Layer 2 of a small transformer language model trained on English Wikipedia (10 layers, counted from 0, width 128). Numbers have three digits each and are written without spaces.
A neuron's activation on a vector x is SiLU(gate . x) times (in . x), where the dot is the dot product.

Input weights of the MLP neurons that the questions are about. A number n stands for (n - 500) times 0.001.
n1 gate: 504665625263396618713472370577615595626462530625661253504742545490472703615616483579539413503603528535459727321500482369476685676596358696531578556417496518618670486521378462764475403423644425511528610576528451544528420370288422455721545489490343557337369408670414475566267409428451507617391378406655557609240390528480629427471396267288418639621560277428433603575435486545346439520612
n13 gate: 635447474359702474372431810674558674360341443558543477538637451574447404429504596423330530615696482652375454365550385593828611705478438489573441462511431554282591527375666474409372303466353239438585566625504589537467552504448576560579422496401749557394516283496681684459496582275315493348493712421504390532519596399453541444746222892697518549546603533337485679500639477376452370404237
n39 gate: 396333271201457493435588583420396453533716593601427413718418400567438305464486401493381626575397316489496424507449665532364533496433368639359577641521688357588612354576352670421615593536500607496468296532299429430632518417468402489327504599588604347398552556479510522432743522571583594617413286446369409486504426410786579256556440239177440683339536489628402285437700695565472581452637
n42 gate: 701557390609523590381428480500497489483408592549484440566438489497641374325519492550548528450405453643445678523589621698395672386525437578558464560464509604422429445537546595530398284591558433491517497294422607403362674609558580373389573459467540629577529408426634392539394497506563574600511393506606345535595578531356531483450355441551392500549578414525657560624529597358660636508206
n82 gate: 884605563394233589705678432522347613511427404615307646500526615489519640519569672544575399658394471545500436557625591452362243447635424329442576639518466717618536307313454191747292563385450767462500394350700419609393618492522459363635574344475497357580609409460673571408560457460609349402580672582618398585707482504629578485360647533496595448466458328596496398300439414563391401268258
n117 gate: 668556504579471744526590634466698489292737458532251284530317482569692588522493427478321626511496201567583519523421591394327481339377522810536533511540276576232450564608466489621466581519649458565566558551470331298511456601751597563422408576322566605251546551547770366676478450485399482338604454504365538518500525681429459559531412599193595526659511551566418271623405657567743564489748
n121 gate: 609373390580418567496512615219391417464558429679288528524527645353668473630412558538453547737593512508550588524580616581362500488535591641785665282639649440604336528607310519636541484528484552383617562368504340469465590579778560500385570641512743655485816408340712295504635655849512607456661464520659436705586423528651524790725364484440887629588504365574528780573391718571550540586415
n129 gate: 570486662521328429415479616629601650571500565221523439565510574700431510365586463437793497326443553486493538330476407553516438654513585597467252490433552316528546276401451667443538527449458514656550341467469695546560460374603603375208557635457655613510578487493292371493217433367483490545605782425380671564658636493601598486458697557521487402617424270440336552566420493442368438625434
n145 gate: 496551477559758608523653442504444516484313308507507652343687727519468626434278318500699434664405622277436539627366405477410622520432699484606523418550349500437447547379794615443724435442512484460573568416665823666619608387523437840488388631326656703447536784710375349477321464630488481681500464341763512518446466519704376438129481423484626350370445412466461410489687617533451354529703
n150 gate: 699412605518717612562441511526332393420339476489679493555396395504567278595624711354537555583464597548646386422511333410436618787500539626521557266403284560429313552555351392263470720453553452470604332547626496440500388170532632388394460619539691717479697379542479759608515606600427444655408268504435478490511561613318453290473478598625471431470426317478441596241425595217429619565365
n155 gate: 366377496391541519496232489679542549448654610367425567402588411423644474381424547660414363537412570579533289553515473537608670534562576731515464466405489432371331259758500559434619566764515424496452627562655441764382548564504328748194747515707566658757279307615549437504706423434361507696597439478375274377570310530521715378376489434590526663693496511628597334623546608563344610482446
n162 gate: 549552442545409398387340592548312478301648416699479463344518529601455504562650496471320438475536363367539374616474661384386377334389475365697343478403346451612504493452346406719432391485383496609417357392322485475616475663496670372342799650217514604425420604422275313319341550572397567507479523738511481503493536350567496456279641427685619580444429327392345530865292677364346556524632
n208 gate: 433507457605504564622289529413437229435528462444600518388496589394617366536594599454428475581518486547742522680332485429608617449430469537616416428722577460705517784309334447602430383471648427323709507496704621570404561598553511479424350423437366804556676521465469561504533657401648524275448349425666362456496352475676396257310415407377768432540529366479616835601489377622511522561227
n240 gate: 302493612405558525406566460380269365475482524511698573617618453586610475399630670535718522664472607365302518407629581543236599646436528511688567369375500641541560603566567546511500303420556678611418564518647450486640399128521467251395504485472388445563568525247414453500427677582460447599641396464546529558461180388455572615504436104387621431323324418339537720331563427608638500411604
n249 gate: 375493562535338362420553549538486311486613421483660486377459393609563524458503493564371472544255309577703398461218489404635627371405537574575669483254692539549544444402464657376632524535457496624545378272454476537507466643554591676483431408507629427638211568503628347658538475473500389405524464812398440365565480542523587283129438493385531462602658500278556201486361472456409624510536
n279 gate: 462509316494401520551532517537547428730497585580599500500523500579404528277417511595566534348635666416508653480631552658628549598556500465528433511289576637456395396552521683560606477483571424515537444433454500592537440558452428511380676573400535589611536581561608437441399708407653553436395547557483376565608618560470583486548523645523382563209561640551710674408359537539550372549532
n311 gate: 549636641308634395442441368768493603606572493673304445371532533514444608609408536318691533500389665658496415743392251647496633316514641541407639430629392619433436652570470471305508100638643817384619372690433330631525525463500437627427337571432626320525458493440662511457548367439595391585500590518708271566406446609427402504640640384581568358567419407442368555575301485628610418414357
n1 in: 742421542446454450287576657525354547504595564466298657435230648675482588567379382298521511549434322371587320689572547433697421636396331544552434604629573344500634489339460567478397468170419576405475417402587489548461602539343572185454578271458556601587689364576587653331500600591396503453593449340794554544401392528493443341441525627489629542402666545472328500597727511447635522661643
n13 in: 585712524619610528455367371490674420608561246426547288399432555565472507555480476571719383705469469381493643482475511582564539333317550394652412618677274309651430707535493408388418609676311468706459399449626438638281383357324437448469442634399355859480421395708546528609413547432524390612530411579657507493435381414447403614561520586674500607486269452575517409493479493474534338308596
n39 in: 493451599374414445682612715542376396521520474500391500315361438592549469300346683487552593503395653570349580327423430503570364556470767314355537497568599479556560563739398497543475503603632556479517476297399476436565531549571284538624449373470490378302669574467438717633538632842385480514453624555863619356428466355378407404608316346528388449398573476473208507440372576522497496376493
n42 in: 423510442365395507602660400538387545421463634520392576507247452412465679469570493584521671446339577545393756475535430615527382628363553308497397514476430413374540760583588449382475419602557210444422641631618615347439469510329469330476282647520506617473468493500510469578483646487607374458390496500301472332446490620352493357916517476638362544591486450662648351470229744402650552439525
n82 in: 412759441337404563466678707417431594414504322504468586364434641651341496474689665478406362559463482341438526504485542478493398579657590546653500583537439344424174527481485448661504626567608420607721635570875422733552619496431383489433433405453308632427811548533440668341444465386436240235326791437691372443500529575550679489473636478421434526409511702747387500551392688671460332553588
n117 in: 504571603504754474814346411634470358519584493575472377780726493551549493430385681279597626354384442478435440364282459416439575265417446628453478578311451598432536436641580347205469529718603523728467507380339676669529632269348593577374625632442355317428473435676472567485396538438377586384593398507620466668570525711553504308619336463530507537413395409617448204594348589508211413552500
n121 in: 555413268546333381520604533368395711574694441611358446508536643310608375254452452468459660423532577446376380714450358310663521392512631483552436537480580328529580429496231577371534488271665475399504628585546480480504386699400252594512288521632741384408662833265422451459587291492731694363345336525504463446821609627689811422658297781454714610262521548480405617500825686609372567492652
n129 in: 600617371405519494400615643741480396539392503631379331621570516299622691477579478456578461404618468578468307483622497535437569555623487589551292204481679437520541503383201443514433446629557632669673472618572462346487295458386438532740561603402524471513537262525625432331656372455565466487644397435513579555449443393435542413507321368350557555490421554309405635472513523386500398552636
n145 in: 619649504540622417482401500471455649551294534563625660420618751511518539294461670828268464361511642354504591555559529464388504380440374552337613787454345389500591636624385454405601368522347596370379500521566461363428701682362668345583356282454476245553380613307473406464420410468816465665682441514617482257625447605445583453545354532653578424471701575521482606556411475638440714507500
n150 in: 479418568507571381370490376507412459517456441460356345338429520560566594340576540687404452385420443410457593483667347500357452479570596594423603514493538615364530462606434564453644301636271395724527523534462713423436541438533603442178595503307459503553788356434429309618122670520651381410397563241537393458530513445343401592717375446445410459559251674574545486453560665489543423378395
n155 in: 700751343526580690625641304589591378522482665386387666463489489540590561438536482730625548500403370611693452440466691388347645641619560391274636482439421444537674403589489272546333431526424586263496568392563376471595668718576493182452599402514555522586607338553590471703378450345652472589514519511558441507467464449271485248729641493511356566594835500547622466335424518246511320666447
n162 in: 177500519623470681462446706291621431682634319460376675469564481318346403508559504604394572638630653607563592589581716507518439489448456612641315549604372740573559581527539716444504504428387496527418700437473174456609609531430427624629413380552613561692602548419403617825717441608378540450504252424437596511170723579504579632504549515439597451689734437698428373308586386705300539650449
n208 in: 504350601444434371531564615370557516457585601698273559448612441639456616429672712423555469364288461575508520456268464287500584448500378376731331235678633725380630133211295488554277430429476741633504588581365609741539590373396532614646555777558551631385484592672611653325385606539330652627633464308543576452465778476557496426500457543583353602580707465368330584841362496571527524411524
n240 in: 570500603402625404504427442601695399406564637306693201652613382588547288403503440539241618348574444656458348368635431412389373486612389548377584514521533386453528696514544394477382411808519504467348458599376393413773507316521627421442504181451550486612388339497693267465489399447504635587545540256475565507500440353521589418500539461446384422727442574288482315476530608191465398395356
n249 in: 352585688521483507490543666514630429602586470429719496401528469679553369727323476408380633548417579649534496464464318541442550535610341700428623701373389554582979326253367393449496542434540736669666616562454545452566590564466504430374423547582572436609445517592464612576250402510398415575585468710621645550399589248584587458547586510292311462653479569590419436363507444615428361470576
n279 in: 592537622407488598525581627481313543512539659449497534407451402573516509509386587524515389503479624469656587569412274309497475301503607465482791574527468541572557559522317582584655603580722616453540644705506649629463579590599336583667491522428445503434330407601494472573488474415673402544512402518533344547597530334453565353209436531596569460651687570703453500347456624428599415430557
n311 in: 554516345573549562471761641500366585513436419494525566536638516426732615445722637446474467526519708454557391577503566413554358553427465337570462510401450350596402388529543346370460593474487517467375557535510423430545526507404694601533461723411470526535558656554432370487507686830500465592607537402423757713365375344503445484260551519559468500201427548542411437516802467497586337586704

Each question shows a token from some text and the vector x that enters the MLP there. A number n stands for (n - 500) times 0.0082.

" of": 512570510424579414618499398576542526512497761483567529408482444472651460437485603691387430428633458291390353551367557572428436449417307582460312500555658644504632441638461277347522597660463429455380449441508494487580463647462487532418554509578636666588421329552549531431493447399569401422477562451391466328300453673539559651373497498400481613539528400530641589361377498352505350486644
The most active neuron and its activation: n155, at about 5.3

" –": 447376539454531432358555530429552485413558593437365457489568492472556542388656412396525425405718513531438447441314360349365527454511396497504361674630479601603593541555442327366672655461463546610507415716447633532558572527525372343543441474409364680444388455476405496422576388464551612443455543514278369606409392554401284465513563632423575571448604505354525679442446474387518594441661
Which of these neurons fires most? n208

" College": 466364618368537411430623298498628438728399488363501510408320469460610517451573466501501444618476418662357552705424501625449407588553562429509494450560473582519497385616518531360525493643396320594499598428525551399550596632404380368480538579382492511541579499549429574506570377713429543568489403590439553289450571561565314403591647380532430602421494411499694523298348397416569574287455
The most active neuron and its activation: n42, at about 1.7

"nu": 467423594525549398531513349500609584566473593411514548549417504544418626379645442344408559381519625389452547324366553525653484441406487313549629512732485650500332373513475603596563582634472481461478583464473553434609453516214594406521414479487433513588609519684360495630553436446341562589517391500428602397510579617596434660656543493448690438633496534585692486484240390462396400566526
The most active neuron and its activation: n121, at about 0.39

"8": 340616521389478403513524513357512350579426628255312408469423550571531752435654476531494471438666423371503436463277426612660407527606414541574556528603266641402544551534536372402555534452350477352404523466571592606351509541470592389519468558515403460388491527511326400515380436381430603568376391505474620493435466514740443356603547456452574469388525499513648673561517456352515552563487
The most active neuron and its activation: n1, at about 0.63

" Bang": 416390580483318356303541340504631558602489619498444523525402408406530641377586469393488318467630401422389276271365594490430455562478483349549513596585492481483403460368480586508482514517502579712352565494468542388548540685539609649674494511539460494435579628516640571436485483742472497446516417318489357335443548679535428526493514497512409607595228534566617476483338376416525550478454
Which of these neurons fires most? n155

" late": 556566570498596415388594413509574416519454665595538586442408543399465546432456653607512516427514556459568405561505586504691460421456435477482301627620320643371573349585413593473569556641463496567506529396447436497550566592466536507585626420427702610666647693571317532444367448331511290369503455361524395471329454589658495532473510516506637509370398532545551526262379616426473587265428
The three highest activations, in order: n145, n82, n162

" |": 557602619341541403471669402466277536381538436473430458537846431408550301560571486423332475481615441450585375498436563409371368430492390359472419657631413573656456562596459521516629392571479664595547501575455573509433578498440313409477384534589445508444564681482271520452370352539527533540427538535355477533411469653478412395428503641363531526534439516463588636403365393382534519420522
Which of these neurons fires most? n82

"ny": 354341500494423393483587402536497506510561503679350671662577573601522607366687506361286495466635446437410502537336459545550437480298580244418522707522271688479474463464551547386564647493532457543362573660536601425524539594604588420470580468557449528510628638387461573524411480484602605442628459554368601391398491542544348468653370497471546428495580580460558537486232543554491457604569
The two highest activations, in order: n117, n162

" D": 484333635365576478355552413574522561495428592485542586514407542473557593549636575461602494378442595701481399384329554331659498546295470458521714528541630643618580516617506377505631435711448506567553559415541641534479379631404521529510448443377263554403578544412476446447414489547475390502302429457436578510318667608541422387606481386569364418454529479429576471233545408423589318495526
The two highest activations, in order: n150, n311

"T": 377508669568365335315474470530654492670429394501534560587398371507624636551404512420552427438494378396341436308276445466614441519388557449398613641423498492585444508468545347648599348549425484548585639573494529501390520664439547628448483463561411332532584563563480465541330389499303415427442560328497504438364501678512292474544666521553354647619524434423643476487366506329620511494475
The two highest activations, in order: n249, n121

"ally": 471412447473422350446520433433567556517515568623364541560519666433603673454614428431525565393535623501424551563538507555502408570509581397598282484688266443514533566480418471443476631504385496599456371468418739457387593615649601400525481647551515350587575592438454391433506452553610528321445453465354672382319523471749455548564314528360631466532533446399580589497362547421336427622604
The three highest activations, in order: n121, n129, n162

"art": 301581597454419405648519429531369559548549511435518592554357432534646620334612559532425439352555421401384552573254490676470366674390505264444702575514424611354413405509368545386631602488659443508521515603515678597595677564558313555309432520535561375574504467516485503620634350556496503541493529448493550494373687440449435484636564478463543535336617419382577494368510410402570448501533
The three highest activations, in order: n39, n279, n13

" families": 578373600429514376466699338483579393466338685454492493379434385460511390402398521485563362427474559477448600631537512422582285496356515416382374591657621490468558680544535537479506641642487503525686652376500635397416485343517386334530497615483445471576544422491459402429447239571510572339589347364569578372383529658400443472359498330542518495554480611504627562368321509375430520516548
Which of these neurons fires most? n42

"ed": 450539573453477310490544558539409501700561629482461463315670467520424525485465730506442425518535499585329449356520424404719419404540570569478332423617471671516341517568547407394433668584483565532595455565647633414425536556548507477341456524613383423508409405650516643492353337463620476373423564429382464647363593467592538443554440325460521457326528508624659490266382467342370392524578
The two highest activations, in order: n82, n279

" Wa": 563259704490654384531613446575572368755515607435588427601461510549520739525522461474417564319744510560435513585379612587679430640417436309404668648519542461531403462490510376489626555585517484634520562428553553468585622603512570417533466622619275528467686649440594409527432474463468484487381486486439445456473552592500476522522505424495375674591408483537516371410488363369579349482426
Which of these neurons fires most? n121

" July": 308435497460721412469491462359409472446381532481456564466469530448555679431434414377331540470676587510345438647504488569594387491567435528402459605592295584580463534633364413518476440634423447438288362511542437536644494637454530515655517618647402728492391652444513527336363397464537457321549425395574470533428701515576450438572697558386541588399362311651591542497565478453534634316523
The most active neuron and its activation: n162, at about 0.72

"ar": 375570582532425453634544351520515483597470619378508687594429330450535579345540591492447483353487518595348402394434555604689418470291471488526645441541465693365449398472455611456521588521469621469471488526538506501601555487467402441374532446708405523608484539683307521458493436467439504494402428492496596405356477434504329460710420513539547553465409542609590514385171494217492547320534
The most active neuron and its activation: n155, at about 0.9

"man": 386453491518502442553641314523623486590488639524508695542557510621570536430549463394330504397580410638363610510345588446572311515343548456684457506653594627432624494609426557365534449578427403430544532592534556424497588418541556280389455507629417436517630555477540445348439422454418530500341489457597562436337618549508410658579541290467602542476499525536690520388259507341501298354690
Which of these neurons fires most? n240

" Bra": 428164574469642332449578264440553357699424670472451562552472538514600493463498562511427534426584522666441478608442613575634345517326501388437611545540445551515528507553463401444546533597402528402628487462544561395649617607425583546508477508450349468449599699353384322566471526546532462447519422573397505581263616488565536471613460459616266606627352446563545456511375362364434403413550
Which of these neurons fires most? n82

"t": 322569580377447387494441603606599641561444336604454644633573610457574529374451439332400602397523436226474409442331420492533324563355673590545635418476531778602547489403383545467546359580512570560539460626338406360452605527505682548479570590556354495438668426575727415504525378442366444452494635299521544485487523553520398487686490562502472542481577340560384413484468482506501569509562
The most active neuron and its activation: n117, at about 3.4

" Trust": 348479668468440208408537384412703550565463670472423481449385456495569507545453283460516574544571443689469498528400606614570261594412565384563547436660617470454443522498527416435574486558479333644430533509613577405639553611504406438402516559573471287443607401476556461358606348743518571551502480167435522475435614460400352508477541495503451570516412450526682458462467383406618504520404
Which of these neurons fires most? n145

" time": 404448453399411367450465500436611546447477668631237611348379460429559361457412360463648338429686525563408432592615396536623406454503664422442290679457434540575589520559400453511451554722355490547577493574351435452535527402599295323488520584510451383644590558395555485597497449576573473464456631299412604358337429575581498605558679405465425361361530412485564538559493534391380472466552
Which of these neurons fires most? n39

"Second": 360451361519490431552482321394512614496414447542524569493484570508705526444547436600403388284489260389579466541457480519696427534398510262553491609586407696556442432358404389511456504723610439637347537487474435520454577632375473489576504301480479575567688485553316520520484494545666605370466470427518546468316400646477457448562522539524587446550429377576487379275368511459606804466590
Which of these neurons fires most? n162

"\n": 562480537357551516467479599443620676472537572470445519526661376456597442389591519535472415465704486247525384530559422317462473562487540641428706556674450617476506638579456335602587489650608475458494504503465492555391389570537427439532400648480562408517472605572336514515370344707545477627648616513420468385523360495514414589374420695509628532391298439341439508324551420415525479384651
Which of these neurons fires most? n145

" ": 398466413455528376400565539623488452523663630544383376473452432538565363516551408335447558589698649423605362449537445306652456586483484496334651518512547595446552289593427465452679404599539556524457507550511599742311432702511515461584549509408296430503443595507414381536566455421567545450578722546359589452388611578442368431471549475518600599468481544483544533271490542431617323451506
Which of these neurons fires most? n279

",": 566473536370444311420462389569427555601614665439501561562703327398577501610607565393511448423630576477447465407510533392566323525509397468527335737582431607557455574629507406315516567638419520561607489640402484583465592563517520309525360514489411647540427545536458546477467422490495581403484417562255559507360596631489276525588526630532498609562486607368620578401533420308531402421632
The two highest activations, in order: n13, n39

"um": 332423494343391300494602512508630398668410477454514550518496389527480377265554508474443502587510422262346340392375575486691438442504459437569589496618437537468560519508443390465581476587466413394465480555566695448528534586542520495470432609555558455449430394545497433351524326634285426517292473392390593547317665506419428527722503411322590371537462426430543522618352505357452365702615
The three highest activations, in order: n39, n279, n129

" has": 333352519512413396539366459619533351271698593506355483462583462604513498563396428625509539461680603329379336475444560467379485444466321458499418504521393656420448634595436497484488627668456388581625689481519588552532582654479542412502457522389456446475504536637625530598518393406473461308640447207414348444375502598475466473382446674530623437452457493530569424301486406414471387420759
The most active neuron and its activation: n117, at about 5.1

" Three": 421448565422501400585550354528447371657601424566374411564529505420600545381599433467391473306533378605565511583382487637563410533409530472431475455557408662558425520668379456387530573533551476615443431379544664605457665488286453431482450505336500505610639638460385583494339476471552453401555457459291566312329516544602474437541478347453306484436671460517552493250350470396611717545412
The three highest activations, in order: n150, n39, n42

" made": 454419591482378451417484560590549472683491750463438459418558569478468630566524561400447367427658462537523507428470477466255550461483544403477377555522476549621357615396409284529548697669569391550506490656579588347464599605511508454406566540464381585586647572509538572646404229529605551360590500377363462470498345684538509399337433550428422317304473420494524447271513457424513292601588
Which of these neurons fires most? n129

"claim": 310363573527389554702476565614414575346629566471250485458529501611683452484267374419534546479669577445581398566471528679469453527588555390500328542491435515476476542435449576574407434717368445553393520509493430467601657566498496435270449543548446382423571661576463453459455408507640405376661424471599600535447571572616524406412532435416706544289584426553585421410394299404396421453550
The three highest activations, in order: n162, n117, n39

"4": 307506570391470399556585491300464436565472516368484437503360652424636630388464525525466455370693488290537497534472398530703447477433359485523631449574188661371464464542558354470580484581405521447409482511573529585333542579324659461535524567535410393416424430471434371520426583383554585478560401436544618391395533564616485415492515432328556562319515423423596617651552443268606467549519
The three highest activations, in order: n145, n1, n39

".": 567595700397495295373522410416352567512585544377531485581618448435536538589462557399478418564730580549476432287579499387418406454419541579414411426567560732643471652636549420510645417518465525659521560583539318543474701504511551331572531654412471564663600603470465399431485371619593484381560473540465566524371303662468466516505550550512633599512602410380620544383431571486395416558655
The three highest activations, in order: n240, n162, n311